Layer 9 of a small transformer language model trained on English Wikipedia (17 layers, counted from 0, width 64).
A neuron adds its activation times its output weights to the MLP's output. To switch it off is to set its activation to zero at one token and run the rest of the model.

Output weights of the MLP neurons that the questions are about. A number n stands for (n - 128) times 0.0029.
n3: 163, 180, 78, 96, 86, 186, 96, 151, 212, 163, 113, 137, 109, 127, 87, 171, 187, 131, 126, 109, 132, 100, 133, 142, 139, 133, 175, 131, 169, 103, 90, 185, 97, 161, 85, 137, 167, 131, 135, 147, 126, 153, 141, 112, 162, 138, 109, 62, 92, 81, 141, 75, 59, 65, 170, 137, 126, 119, 103, 138, 130, 201, 131, 127
n10: 104, 93, 117, 119, 97, 99, 192, 168, 74, 104, 82, 104, 113, 79, 121, 185, 79, 126, 179, 162, 108, 151, 136, 132, 127, 160, 177, 67, 125, 128, 159, 107, 118, 107, 139, 204, 76, 146, 175, 87, 141, 99, 187, 132, 82, 111, 97, 163, 171, 143, 145, 130, 160, 178, 127, 152, 88, 170, 179, 137, 106, 101, 137, 111
n30: 126, 108, 118, 94, 164, 120, 162, 193, 122, 137, 105, 143, 90, 156, 118, 93, 85, 148, 147, 197, 196, 213, 113, 109, 131, 144, 114, 120, 192, 87, 152, 171, 111, 129, 128, 143, 118, 140, 113, 139, 116, 47, 147, 158, 128, 137, 118, 91, 162, 160, 149, 66, 101, 121, 106, 116, 178, 42, 118, 111, 172, 166, 147, 117
n53: 76, 129, 112, 135, 132, 130, 122, 98, 131, 78, 119, 122, 143, 188, 99, 124, 136, 140, 119, 92, 107, 163, 109, 139, 97, 126, 186, 125, 167, 160, 96, 55, 100, 99, 141, 191, 122, 87, 141, 138, 119, 124, 116, 136, 93, 127, 156, 39, 107, 124, 80, 100, 190, 69, 180, 122, 165, 143, 129, 90, 159, 201, 163, 131
n68: 117, 114, 81, 145, 135, 69, 127, 45, 182, 160, 146, 160, 42, 239, 133, 96, 111, 157, 145, 104, 116, 146, 188, 173, 60, 154, 108, 101, 154, 65, 148, 107, 137, 163, 188, 85, 145, 198, 133, 154, 82, 133, 93, 101, 102, 115, 158, 98, 104, 148, 142, 152, 79, 118, 77, 168, 159, 153, 148, 92, 185, 124, 136, 203
n71: 184, 162, 74, 142, 123, 125, 176, 114, 156, 113, 93, 181, 68, 117, 185, 112, 97, 112, 106, 124, 82, 100, 156, 216, 128, 153, 155, 56, 97, 64, 110, 126, 162, 67, 130, 147, 174, 169, 77, 165, 102, 95, 117, 156, 117, 113, 138, 126, 142, 155, 113, 93, 60, 157, 129, 133, 117, 108, 208, 123, 124, 134, 139, 182
n92: 147, 63, 166, 64, 123, 67, 229, 184, 61, 87, 90, 210, 141, 103, 91, 53, 123, 215, 140, 190, 129, 100, 63, 231, 53, 168, 106, 181, 146, 139, 63, 143, 87, 38, 141, 21, 105, 96, 141, 195, 150, 234, 187, 204, 128, 220, 83, 99, 105, 113, 102, 17, 124, 50, 70, 180, 162, 152, 120, 177, 113, 101, 156, 33
n103: 43, 121, 250, 123, 121, 130, 118, 109, 224, 106, 160, 145, 154, 96, 82, 115, 119, 191, 180, 85, 130, 47, 121, 117, 118, 97, 72, 108, 165, 181, 169, 107, 80, 162, 112, 149, 136, 124, 208, 100, 131, 112, 89, 137, 121, 123, 111, 157, 147, 134, 136, 105, 149, 104, 135, 132, 164, 114, 72, 159, 128, 166, 141, 100
n111: 116, 74, 130, 98, 194, 104, 175, 139, 94, 112, 157, 136, 220, 179, 141, 118, 151, 127, 58, 92, 106, 108, 143, 130, 145, 85, 161, 123, 81, 91, 190, 102, 102, 114, 149, 107, 177, 207, 120, 145, 134, 132, 64, 108, 96, 164, 130, 119, 122, 111, 109, 158, 92, 179, 135, 155, 90, 97, 158, 79, 71, 137, 162, 125
n113: 119, 148, 143, 142, 85, 127, 222, 114, 135, 159, 146, 121, 194, 174, 75, 32, 151, 114, 79, 61, 156, 171, 106, 87, 90, 153, 184, 166, 126, 144, 156, 98, 153, 166, 100, 114, 106, 103, 201, 150, 79, 50, 135, 209, 123, 85, 139, 151, 121, 127, 140, 165, 80, 92, 132, 109, 113, 170, 165, 94, 149, 203, 162, 104
n120: 157, 115, 86, 126, 116, 200, 160, 161, 167, 109, 93, 109, 187, 160, 117, 51, 131, 199, 118, 192, 78, 153, 136, 98, 134, 151, 155, 161, 114, 162, 58, 155, 136, 117, 89, 184, 152, 162, 98, 186, 56, 158, 102, 118, 168, 128, 130, 159, 126, 162, 222, 132, 76, 139, 118, 133, 108, 78, 80, 66, 103, 108, 132, 182
n133: 77, 100, 117, 175, 143, 173, 162, 116, 119, 139, 144, 98, 67, 187, 114, 199, 111, 147, 165, 179, 124, 104, 126, 163, 130, 129, 137, 135, 132, 121, 131, 129, 67, 134, 125, 151, 178, 122, 156, 45, 119, 148, 45, 91, 126, 96, 91, 162, 113, 56, 130, 133, 134, 99, 103, 144, 143, 140, 66, 131, 116, 86, 133, 159
n140: 100, 61, 124, 106, 134, 86, 134, 198, 121, 118, 164, 167, 145, 125, 86, 131, 151, 95, 116, 125, 182, 118, 188, 117, 150, 159, 135, 153, 164, 129, 105, 158, 154, 129, 110, 96, 168, 152, 139, 173, 121, 77, 149, 97, 144, 117, 167, 125, 119, 97, 180, 143, 91, 157, 135, 160, 157, 118, 154, 73, 122, 71, 87, 98
n200: 150, 95, 145, 165, 142, 48, 98, 96, 128, 141, 146, 100, 173, 174, 101, 148, 171, 131, 75, 100, 156, 144, 140, 133, 165, 134, 222, 92, 61, 134, 171, 102, 148, 102, 120, 124, 129, 84, 153, 145, 87, 84, 157, 110, 100, 80, 82, 136, 66, 85, 131, 132, 75, 102, 124, 96, 172, 124, 132, 156, 206, 160, 137, 74
n235: 167, 130, 108, 120, 186, 103, 151, 137, 126, 135, 148, 103, 114, 106, 118, 132, 66, 131, 90, 138, 121, 56, 97, 117, 183, 113, 54, 97, 133, 102, 141, 135, 151, 137, 68, 132, 141, 103, 160, 161, 69, 147, 102, 64, 162, 135, 110, 119, 129, 73, 154, 97, 112, 104, 151, 159, 213, 147, 125, 135, 126, 95, 102, 173
n236: 126, 81, 89, 175, 151, 108, 124, 152, 138, 130, 109, 102, 124, 138, 133, 98, 148, 146, 121, 112, 65, 136, 140, 174, 137, 121, 114, 152, 109, 151, 151, 122, 93, 113, 218, 165, 102, 147, 118, 82, 138, 101, 114, 152, 125, 161, 132, 97, 134, 148, 130, 137, 107, 104, 153, 139, 113, 126, 183, 120, 150, 107, 145, 94

Each question names a token from some text and the token that comes next. It shows the activations a of the neurons there, in the order above. A number n stands for (n - 128) times 0.019.

Then comes g, the gradient of the next token's log-probability with respect to the MLP's output, scaled to length 1. A neuron's effect is roughly proportional to its activation times (output weights . g). A number n stands for (n - 128) times 0.0036.

",", then " Dark"
a: 147, 121, 122, 120, 124, 120, 125, 121, 133, 131, 151, 120, 124, 137, 120, 120
g: 138, 85, 109, 140, 173, 107, 131, 134, 159, 129, 130, 164, 96, 95, 156, 82, 175, 111, 146, 172, 148, 38, 125, 125, 113, 192, 110, 127, 131, 127, 160, 89, 150, 96, 66, 156, 84, 184, 72, 154, 129, 169, 75, 150, 121, 122, 141, 131, 130, 161, 158, 182, 118, 167, 52, 199, 140, 110, 135, 132, 94, 99, 61, 136
Which neuron, switched off, lowers the next token's probability most? n120

"\n", then "S"
a: 124, 124, 125, 120, 179, 119, 119, 119, 120, 122, 132, 121, 125, 123, 127, 131
g: 149, 211, 89, 105, 131, 74, 160, 112, 105, 90, 130, 153, 85, 176, 72, 166, 121, 108, 126, 182, 120, 114, 176, 142, 70, 135, 131, 111, 144, 67, 149, 143, 99, 148, 161, 218, 132, 179, 62, 145, 85, 118, 128, 100, 124, 100, 148, 140, 83, 93, 150, 98, 129, 158, 157, 156, 155, 140, 78, 179, 150, 134, 80, 119
Which neuron, switched off, lowers the next token's probability most? n68

" his", then " adventure"
a: 120, 121, 251, 122, 123, 125, 126, 120, 179, 134, 124, 121, 121, 130, 119, 125
g: 85, 126, 103, 125, 125, 162, 155, 100, 99, 114, 197, 187, 45, 156, 146, 137, 143, 97, 122, 126, 152, 130, 166, 58, 112, 160, 70, 66, 88, 150, 135, 182, 123, 101, 112, 117, 143, 95, 138, 133, 141, 132, 82, 223, 56, 101, 111, 171, 128, 176, 152, 139, 115, 153, 133, 169, 145, 117, 99, 133, 132, 185, 99, 121
Which neuron, switched off, lowers the next token's probability most? n30

" launched", then " Gold"
a: 167, 120, 135, 119, 119, 131, 127, 131, 135, 121, 132, 123, 127, 171, 119, 143
g: 105, 181, 120, 126, 155, 134, 92, 148, 146, 180, 155, 121, 122, 155, 68, 178, 182, 60, 117, 148, 135, 135, 83, 116, 139, 110, 154, 134, 154, 114, 147, 137, 99, 104, 112, 136, 110, 123, 80, 140, 168, 171, 162, 154, 147, 84, 116, 147, 81, 105, 127, 105, 83, 51, 102, 118, 184, 124, 146, 176, 155, 163, 8, 160
Which two neurons, each switched off alone, lower its probability most, in order? n3, n200

"6", then "."
a: 119, 120, 120, 131, 121, 125, 128, 122, 139, 126, 156, 121, 171, 138, 134, 126
g: 87, 70, 93, 103, 87, 97, 101, 117, 126, 108, 123, 166, 170, 62, 117, 90, 136, 100, 186, 119, 175, 185, 127, 159, 120, 173, 75, 181, 171, 150, 106, 91, 140, 135, 98, 85, 102, 135, 178, 109, 76, 148, 165, 107, 107, 214, 182, 145, 169, 102, 111, 121, 130, 107, 144, 146, 90, 129, 151, 112, 175, 166, 88, 155
Which neuron, switched off, lowers the next token's probability most? n140

" and", then " #"
a: 120, 141, 134, 138, 119, 121, 126, 123, 125, 119, 125, 120, 161, 138, 133, 122
g: 130, 115, 125, 155, 114, 167, 153, 146, 110, 185, 107, 142, 146, 116, 110, 134, 151, 148, 187, 137, 134, 151, 69, 141, 98, 99, 80, 152, 54, 101, 145, 122, 176, 63, 103, 46, 168, 157, 100, 139, 180, 169, 173, 159, 153, 74, 136, 119, 60, 171, 126, 134, 103, 134, 91, 104, 128, 136, 142, 96, 169, 192, 77, 88
Which neuron, switched off, lowers the next token's probability most? n133

",", then " and"
a: 120, 143, 123, 125, 147, 136, 123, 119, 120, 120, 124, 129, 120, 129, 120, 123
g: 134, 103, 186, 111, 102, 121, 101, 129, 153, 107, 78, 105, 173, 52, 128, 154, 118, 183, 172, 140, 152, 77, 135, 120, 115, 157, 130, 104, 101, 149, 113, 107, 87, 148, 90, 166, 65, 69, 170, 110, 175, 174, 51, 147, 170, 143, 178, 97, 90, 135, 92, 195, 197, 116, 135, 119, 105, 125, 99, 137, 132, 160, 166, 142
Which neuron, switched off, raises the next token's probability most? n68

",", then " white"
a: 121, 174, 147, 121, 197, 185, 126, 123, 119, 129, 124, 122, 121, 124, 125, 119
g: 180, 136, 106, 132, 135, 116, 160, 153, 106, 103, 164, 141, 77, 197, 142, 74, 161, 72, 89, 136, 78, 123, 144, 159, 186, 53, 137, 168, 90, 89, 119, 194, 188, 106, 146, 98, 157, 136, 130, 137, 119, 87, 175, 151, 130, 81, 116, 128, 109, 107, 143, 173, 65, 145, 77, 98, 117, 95, 167, 148, 99, 136, 124, 186
Which neuron, switched off, lowers the next token's probability most? n71

",", then " Au"
a: 140, 121, 121, 119, 125, 121, 125, 121, 133, 126, 152, 121, 127, 135, 121, 121
g: 176, 125, 103, 166, 203, 139, 169, 89, 163, 155, 122, 148, 90, 193, 93, 167, 129, 102, 133, 76, 97, 53, 142, 148, 173, 114, 108, 97, 158, 133, 116, 87, 164, 101, 133, 148, 124, 103, 149, 194, 148, 156, 117, 99, 166, 67, 89, 122, 104, 145, 60, 145, 111, 131, 116, 142, 73, 111, 173, 185, 92, 153, 79, 125
Which neuron, switched off, raises the next token's probability most? n120

" M", then "n"
a: 126, 120, 119, 129, 126, 120, 122, 147, 122, 125, 124, 158, 120, 134, 160, 127
g: 37, 117, 112, 104, 162, 183, 112, 98, 105, 103, 176, 221, 109, 173, 100, 183, 95, 152, 107, 147, 83, 171, 146, 118, 121, 136, 129, 51, 118, 186, 121, 165, 162, 148, 78, 169, 152, 139, 146, 148, 119, 98, 133, 174, 59, 150, 153, 159, 146, 122, 125, 125, 113, 100, 67, 103, 130, 110, 87, 133, 91, 134, 146, 134
Which two neurons, each switched off alone, lower its probability most, in order? n133, n103

"-", then " Member"
a: 136, 127, 120, 119, 120, 121, 214, 119, 121, 125, 126, 122, 120, 151, 123, 120
g: 123, 103, 112, 91, 58, 105, 89, 120, 172, 152, 104, 154, 123, 112, 186, 171, 72, 193, 105, 134, 162, 136, 111, 164, 127, 86, 162, 166, 104, 55, 225, 153, 55, 118, 182, 150, 85, 110, 122, 102, 115, 153, 130, 155, 127, 193, 150, 148, 106, 123, 174, 115, 130, 158, 86, 105, 122, 117, 127, 126, 121, 152, 126, 77
Which neuron, switched off, lowers the next token's probability most? n92

" few", then " years"
a: 127, 128, 157, 120, 119, 146, 120, 130, 143, 194, 119, 122, 119, 165, 126, 189
g: 175, 87, 158, 109, 125, 145, 141, 92, 186, 142, 120, 74, 131, 85, 146, 149, 88, 148, 88, 175, 71, 114, 113, 134, 72, 85, 167, 114, 150, 76, 82, 116, 118, 98, 100, 126, 136, 110, 166, 159, 145, 163, 192, 136, 60, 151, 183, 150, 202, 147, 71, 130, 171, 72, 157, 99, 150, 176, 129, 122, 162, 135, 101, 118
Which neuron, switched off, lowers the next token's probability most? n140

".", then " T"
a: 119, 125, 119, 133, 125, 122, 120, 148, 123, 120, 120, 188, 120, 121, 119, 131
g: 100, 90, 106, 201, 171, 158, 171, 174, 144, 124, 148, 159, 142, 150, 144, 111, 171, 98, 135, 92, 137, 184, 190, 141, 143, 121, 109, 176, 126, 134, 104, 106, 132, 154, 138, 148, 133, 120, 89, 139, 117, 114, 151, 86, 115, 88, 106, 178, 68, 147, 76, 95, 29, 107, 84, 174, 132, 95, 148, 103, 152, 173, 58, 83
Which neuron, switched off, raises the next token's probability most? n103

"r", then " end"
a: 119, 119, 120, 119, 119, 129, 128, 120, 119, 119, 121, 119, 120, 136, 125, 127
g: 93, 204, 175, 136, 117, 117, 168, 156, 152, 126, 141, 107, 153, 66, 184, 103, 134, 128, 98, 169, 125, 121, 106, 141, 129, 149, 132, 120, 186, 141, 127, 113, 109, 152, 145, 88, 214, 122, 121, 88, 85, 111, 148, 171, 152, 144, 148, 128, 41, 61, 157, 71, 92, 183, 109, 106, 83, 135, 92, 150, 135, 61, 156, 114
Which two neurons, each switched off alone, lower its probability most, in order? n53, n68

"E", then "ri"
a: 127, 119, 154, 119, 121, 124, 119, 127, 119, 119, 119, 150, 122, 126, 119, 121
g: 130, 97, 98, 160, 128, 150, 172, 98, 75, 91, 144, 121, 82, 154, 59, 86, 108, 115, 195, 151, 178, 203, 86, 116, 141, 134, 100, 95, 125, 170, 123, 72, 145, 131, 62, 134, 101, 136, 136, 124, 132, 107, 155, 82, 193, 191, 157, 123, 189, 146, 146, 85, 126, 134, 146, 84, 96, 116, 151, 170, 133, 86, 140, 179
Which neuron, switched off, lowers the next token's probability most? n30

"1", then "0"
a: 122, 120, 144, 119, 124, 120, 147, 133, 120, 122, 123, 141, 119, 126, 121, 125
g: 171, 187, 177, 136, 88, 171, 135, 85, 103, 163, 128, 131, 143, 157, 104, 117, 163, 185, 98, 141, 108, 60, 136, 120, 160, 116, 184, 141, 134, 32, 176, 105, 133, 124, 76, 140, 109, 149, 75, 194, 167, 78, 116, 122, 104, 124, 99, 97, 53, 125, 127, 120, 124, 138, 119, 155, 105, 94, 161, 106, 182, 124, 115, 179
Which neuron, switched off, raises the next token's probability most? n92

";", then " March"
a: 135, 119, 123, 136, 134, 132, 121, 119, 125, 123, 125, 124, 119, 165, 119, 120
g: 114, 159, 152, 157, 101, 210, 83, 90, 114, 204, 167, 115, 118, 85, 199, 68, 134, 120, 102, 116, 123, 95, 117, 86, 99, 131, 145, 80, 151, 167, 148, 91, 70, 124, 91, 95, 128, 159, 162, 119, 176, 122, 169, 84, 62, 179, 180, 103, 117, 74, 115, 132, 180, 123, 135, 106, 167, 163, 140, 124, 144, 137, 141, 131
Which neuron, switched off, raises the next token's probability most? n200

" the", then " secretary"
a: 121, 147, 229, 162, 123, 134, 124, 124, 183, 133, 122, 122, 125, 129, 124, 134
g: 90, 126, 133, 151, 86, 112, 167, 116, 165, 205, 178, 174, 158, 98, 176, 104, 117, 112, 90, 114, 152, 158, 92, 150, 140, 149, 131, 156, 128, 72, 207, 101, 70, 110, 120, 193, 38, 113, 143, 94, 126, 158, 70, 86, 121, 170, 153, 144, 104, 120, 140, 122, 163, 97, 123, 169, 161, 122, 135, 89, 71, 144, 108, 106
Which neuron, switched off, lowers the next token's probability most? n111

"ang", then " Ka"
a: 120, 119, 119, 124, 120, 119, 128, 119, 123, 120, 123, 119, 123, 139, 150, 121
g: 109, 170, 113, 194, 160, 160, 148, 131, 102, 155, 101, 152, 123, 173, 145, 148, 132, 171, 133, 123, 147, 179, 96, 77, 89, 122, 94, 215, 107, 123, 112, 151, 166, 114, 115, 198, 104, 131, 87, 205, 108, 104, 124, 99, 87, 120, 104, 105, 60, 134, 148, 45, 115, 101, 126, 151, 177, 109, 152, 141, 108, 140, 61, 99
Which neuron, switched off, lowers the next token's probability most? n235

"ner", then ";"
a: 120, 121, 120, 142, 125, 132, 128, 120, 120, 127, 125, 119, 121, 131, 170, 133
g: 138, 139, 135, 91, 126, 144, 95, 152, 142, 114, 126, 126, 73, 97, 165, 71, 166, 212, 141, 113, 154, 142, 60, 152, 146, 97, 109, 139, 99, 79, 107, 137, 203, 69, 80, 125, 83, 165, 84, 180, 92, 127, 140, 184, 95, 122, 146, 158, 129, 113, 113, 129, 142, 115, 96, 115, 187, 146, 168, 144, 121, 209, 75, 153
Which neuron, switched off, lowers the next token's probability most? n235

" Mary", then " J"
a: 119, 120, 132, 164, 119, 119, 126, 126, 123, 120, 120, 136, 119, 137, 119, 134
g: 76, 176, 140, 158, 156, 128, 129, 117, 28, 106, 106, 170, 103, 159, 146, 132, 114, 115, 94, 164, 116, 191, 183, 103, 134, 100, 124, 164, 132, 146, 150, 107, 127, 142, 162, 196, 113, 116, 101, 148, 124, 134, 109, 109, 133, 122, 138, 121, 45, 153, 119, 91, 73, 114, 127, 179, 199, 154, 115, 152, 135, 162, 64, 47
Which neuron, switched off, lowers the next token's probability most? n53

"'", then " adaptation"
a: 119, 131, 119, 120, 124, 119, 128, 131, 120, 126, 122, 124, 120, 143, 119, 119
g: 45, 83, 134, 172, 123, 100, 132, 187, 132, 83, 178, 103, 95, 139, 177, 45, 108, 156, 113, 89, 142, 202, 136, 98, 114, 127, 98, 107, 129, 75, 155, 156, 73, 116, 133, 174, 133, 136, 199, 126, 172, 93, 158, 174, 141, 184, 156, 169, 79, 133, 99, 136, 122, 142, 147, 141, 113, 107, 136, 99, 98, 159, 104, 109
Which neuron, switched off, lowers the next token's probability most? n3

"wo", then " position"
a: 120, 125, 143, 119, 121, 133, 127, 120, 119, 135, 128, 119, 120, 125, 125, 167
g: 180, 132, 171, 176, 92, 69, 152, 112, 156, 113, 120, 137, 162, 115, 158, 93, 59, 119, 123, 108, 129, 217, 23, 151, 135, 90, 157, 146, 116, 100, 193, 145, 99, 114, 174, 97, 138, 163, 140, 61, 144, 150, 125, 121, 164, 135, 183, 58, 83, 112, 94, 101, 130, 159, 142, 141, 128, 107, 143, 103, 135, 136, 141, 124
Which neuron, switched off, raises the next token's probability most? n111

" include", then " Patrick"
a: 136, 119, 129, 122, 136, 122, 119, 122, 145, 163, 125, 124, 121, 150, 124, 128
g: 170, 129, 173, 103, 141, 151, 89, 137, 72, 147, 88, 133, 148, 145, 111, 208, 169, 110, 175, 109, 127, 103, 125, 178, 107, 147, 53, 194, 139, 118, 180, 134, 120, 120, 109, 184, 176, 162, 88, 148, 120, 110, 87, 89, 126, 138, 81, 93, 91, 103, 164, 57, 145, 115, 110, 109, 170, 120, 163, 188, 87, 118, 85, 105
Which neuron, switched off, raises the next token's probability most? n113

".", then " Li"
a: 119, 120, 139, 119, 191, 123, 125, 119, 124, 152, 119, 119, 122, 119, 123, 125
g: 156, 150, 89, 137, 118, 144, 208, 138, 111, 144, 152, 157, 67, 145, 76, 103, 134, 78, 81, 160, 141, 164, 118, 120, 108, 143, 74, 156, 94, 132, 86, 92, 122, 112, 119, 151, 177, 181, 114, 110, 142, 177, 137, 136, 177, 97, 103, 106, 62, 141, 196, 45, 86, 108, 99, 155, 134, 117, 178, 184, 99, 160, 141, 149
Which neuron, switched off, lowers the next token's probability most? n68

"en", then "ry"
a: 125, 127, 119, 119, 127, 120, 124, 156, 123, 123, 121, 179, 124, 126, 147, 144
g: 112, 110, 79, 106, 122, 70, 78, 118, 126, 153, 131, 77, 94, 171, 117, 160, 133, 123, 151, 146, 183, 130, 61, 144, 89, 192, 135, 133, 75, 183, 156, 92, 158, 141, 97, 167, 137, 128, 120, 86, 150, 113, 121, 105, 158, 172, 134, 164, 230, 117, 89, 126, 118, 135, 110, 145, 111, 148, 175, 191, 84, 95, 67, 150
Which neuron, switched off, lowers the next token's probability most? n133

" then", then " chairman"
a: 120, 119, 210, 122, 146, 132, 127, 124, 119, 119, 120, 133, 126, 119, 122, 148
g: 162, 140, 170, 128, 122, 134, 129, 77, 114, 192, 172, 133, 139, 121, 142, 89, 134, 144, 95, 118, 129, 127, 122, 153, 100, 125, 142, 158, 122, 52, 230, 97, 31, 128, 170, 114, 73, 104, 101, 162, 79, 142, 149, 113, 130, 162, 194, 82, 128, 130, 182, 133, 182, 81, 174, 154, 129, 101, 105, 99, 109, 118, 116, 102
Which neuron, switched off, lowers the next token's probability most? n68

"1", then "8"
a: 119, 119, 122, 120, 123, 119, 127, 119, 128, 119, 122, 120, 121, 120, 120, 150
g: 168, 145, 155, 57, 165, 126, 75, 50, 195, 113, 121, 90, 80, 154, 150, 67, 87, 123, 171, 132, 108, 127, 95, 147, 133, 160, 145, 101, 146, 185, 109, 89, 159, 153, 81, 71, 148, 113, 136, 141, 113, 141, 160, 181, 143, 197, 87, 118, 152, 118, 128, 154, 146, 129, 124, 124, 145, 203, 126, 155, 70, 94, 115, 98
Which neuron, switched off, raises the next token's probability most? n236

" his", then " home"
a: 122, 122, 167, 119, 126, 120, 127, 125, 131, 120, 123, 124, 134, 149, 124, 155
g: 199, 121, 158, 112, 124, 99, 77, 151, 193, 132, 86, 131, 162, 163, 108, 152, 173, 166, 94, 121, 91, 109, 105, 179, 104, 72, 129, 149, 133, 189, 117, 109, 172, 81, 115, 69, 131, 93, 164, 142, 165, 96, 151, 134, 120, 102, 118, 122, 73, 119, 115, 184, 157, 138, 88, 112, 87, 127, 175, 123, 118, 89, 85, 220
Which neuron, switched off, lowers the next token's probability most? n200

" an", then " eye"
a: 121, 119, 210, 120, 132, 132, 124, 119, 178, 165, 125, 119, 119, 133, 121, 138
g: 121, 125, 124, 153, 151, 77, 199, 185, 137, 109, 103, 189, 100, 148, 112, 173, 85, 94, 160, 145, 109, 115, 107, 120, 111, 77, 123, 96, 109, 193, 93, 122, 195, 142, 67, 124, 202, 130, 143, 124, 147, 139, 98, 131, 115, 66, 152, 76, 96, 180, 111, 148, 144, 119, 103, 174, 81, 54, 169, 131, 147, 113, 144, 161
Which neuron, switched off, raises the next token's probability most? n113

" Member", then ","
a: 138, 120, 138, 129, 119, 120, 120, 135, 119, 123, 119, 119, 120, 132, 127, 122
g: 117, 166, 152, 165, 132, 134, 115, 113, 138, 171, 175, 121, 121, 90, 67, 126, 159, 117, 132, 126, 143, 180, 63, 90, 116, 118, 137, 51, 99, 89, 86, 210, 152, 163, 63, 120, 92, 133, 150, 109, 110, 131, 171, 111, 111, 117, 157, 128, 57, 167, 161, 129, 159, 102, 96, 144, 93, 180, 102, 101, 128, 158, 208, 169
Which neuron, switched off, lowers the next token's probability most? n111

"work", then " with"
a: 126, 119, 126, 137, 124, 154, 128, 120, 119, 119, 121, 122, 122, 146, 120, 119
g: 110, 119, 119, 99, 146, 148, 119, 168, 161, 45, 66, 133, 137, 51, 155, 152, 120, 175, 118, 121, 114, 106, 106, 115, 91, 141, 113, 135, 118, 128, 96, 162, 193, 174, 122, 212, 108, 190, 118, 130, 135, 126, 100, 107, 108, 124, 151, 167, 160, 81, 96, 96, 228, 139, 156, 162, 147, 96, 52, 115, 125, 118, 128, 141
Which neuron, switched off, lowers the next token's probability most? n113

",", then " though"
a: 133, 157, 119, 120, 127, 131, 128, 119, 120, 119, 122, 119, 119, 146, 120, 123
g: 111, 141, 99, 128, 109, 95, 137, 136, 162, 75, 74, 91, 157, 82, 124, 176, 134, 185, 151, 108, 136, 118, 175, 118, 134, 172, 118, 138, 151, 114, 60, 115, 158, 118, 124, 208, 184, 99, 141, 104, 102, 121, 47, 150, 93, 152, 143, 162, 152, 62, 63, 103, 178, 153, 138, 76, 110, 112, 137, 132, 176, 170, 179, 120
Which neuron, switched off, lowers the next token's probability most? n10

"ing", then " the"
a: 135, 124, 170, 136, 119, 128, 128, 125, 119, 127, 120, 121, 157, 126, 119, 122
g: 118, 149, 80, 117, 80, 134, 113, 159, 134, 199, 161, 82, 120, 133, 99, 117, 109, 191, 88, 87, 167, 190, 136, 75, 124, 110, 158, 172, 149, 157, 119, 109, 136, 141, 137, 144, 158, 207, 121, 177, 151, 149, 27, 105, 96, 113, 61, 130, 118, 102, 120, 78, 121, 87, 197, 140, 129, 123, 112, 143, 174, 128, 113, 121
Which neuron, switched off, lowers the next token's probability most? n30

".", then " In"
a: 120, 120, 128, 119, 164, 120, 127, 120, 119, 161, 147, 120, 119, 125, 120, 123
g: 51, 176, 129, 173, 150, 17, 111, 89, 160, 150, 113, 175, 167, 97, 130, 103, 76, 121, 134, 153, 84, 174, 111, 125, 135, 138, 110, 86, 187, 112, 113, 137, 104, 107, 152, 172, 114, 165, 168, 150, 56, 153, 109, 130, 150, 173, 195, 154, 128, 122, 185, 146, 125, 147, 120, 105, 145, 125, 93, 90, 88, 123, 107, 102
Which neuron, switched off, lowers the next token's probability most? n68

" knowledge", then " from"
a: 121, 124, 135, 137, 119, 134, 127, 120, 120, 122, 120, 119, 121, 125, 129, 120
g: 110, 178, 147, 187, 149, 134, 111, 172, 186, 151, 86, 151, 90, 92, 121, 124, 180, 114, 130, 113, 87, 118, 84, 106, 127, 158, 92, 88, 135, 125, 33, 155, 164, 141, 127, 144, 61, 153, 161, 145, 104, 141, 115, 68, 132, 100, 185, 135, 114, 114, 103, 155, 200, 124, 146, 95, 172, 137, 73, 134, 121, 67, 188, 135
Which neuron, switched off, lowers the next token's probability most? n111

"2", then "nd"
a: 122, 119, 131, 133, 119, 119, 126, 127, 123, 129, 124, 126, 122, 119, 122, 142
g: 123, 122, 156, 93, 137, 136, 91, 139, 90, 155, 132, 123, 152, 76, 128, 156, 199, 159, 74, 125, 86, 50, 190, 114, 130, 113, 142, 150, 95, 147, 192, 115, 111, 182, 161, 189, 152, 51, 74, 107, 94, 153, 171, 131, 103, 141, 122, 138, 111, 60, 121, 153, 86, 138, 144, 158, 152, 141, 80, 120, 158, 182, 85, 132
Which neuron, switched off, raises the next token's probability most? n200

"su", then "es"
a: 119, 126, 120, 120, 121, 122, 122, 122, 125, 120, 120, 121, 120, 122, 122, 157
g: 148, 137, 170, 156, 131, 109, 124, 173, 163, 150, 105, 122, 130, 132, 95, 175, 114, 118, 71, 133, 103, 132, 172, 92, 166, 134, 133, 138, 145, 60, 105, 171, 103, 84, 161, 116, 120, 121, 107, 90, 161, 196, 118, 114, 136, 193, 139, 54, 158, 76, 93, 136, 147, 163, 83, 94, 43, 158, 69, 180, 138, 113, 130, 189
Which neuron, switched off, lowers the next token's probability most? n113

".", then "\n"
a: 120, 121, 121, 119, 172, 123, 125, 119, 120, 153, 126, 119, 121, 126, 121, 124
g: 99, 41, 192, 120, 117, 159, 102, 178, 118, 123, 119, 91, 143, 96, 134, 163, 143, 216, 117, 82, 161, 112, 102, 122, 185, 114, 127, 119, 168, 118, 173, 181, 87, 166, 99, 120, 76, 52, 126, 108, 124, 102, 117, 140, 149, 192, 144, 81, 125, 147, 137, 121, 174, 153, 166, 115, 148, 87, 139, 105, 131, 77, 162, 89
Which neuron, switched off, raises the next token's probability most? n68

" ", then "1"
a: 119, 126, 148, 144, 121, 120, 119, 124, 119, 120, 125, 145, 119, 119, 120, 149
g: 89, 118, 81, 145, 170, 174, 165, 49, 169, 114, 132, 146, 113, 155, 154, 118, 82, 127, 167, 57, 80, 156, 109, 148, 159, 96, 122, 90, 133, 109, 148, 86, 163, 176, 78, 105, 156, 96, 162, 154, 177, 154, 179, 101, 94, 73, 133, 106, 143, 121, 95, 204, 105, 149, 100, 137, 133, 138, 195, 137, 119, 98, 161, 87
Which neuron, switched off, raises the next token's probability most? n30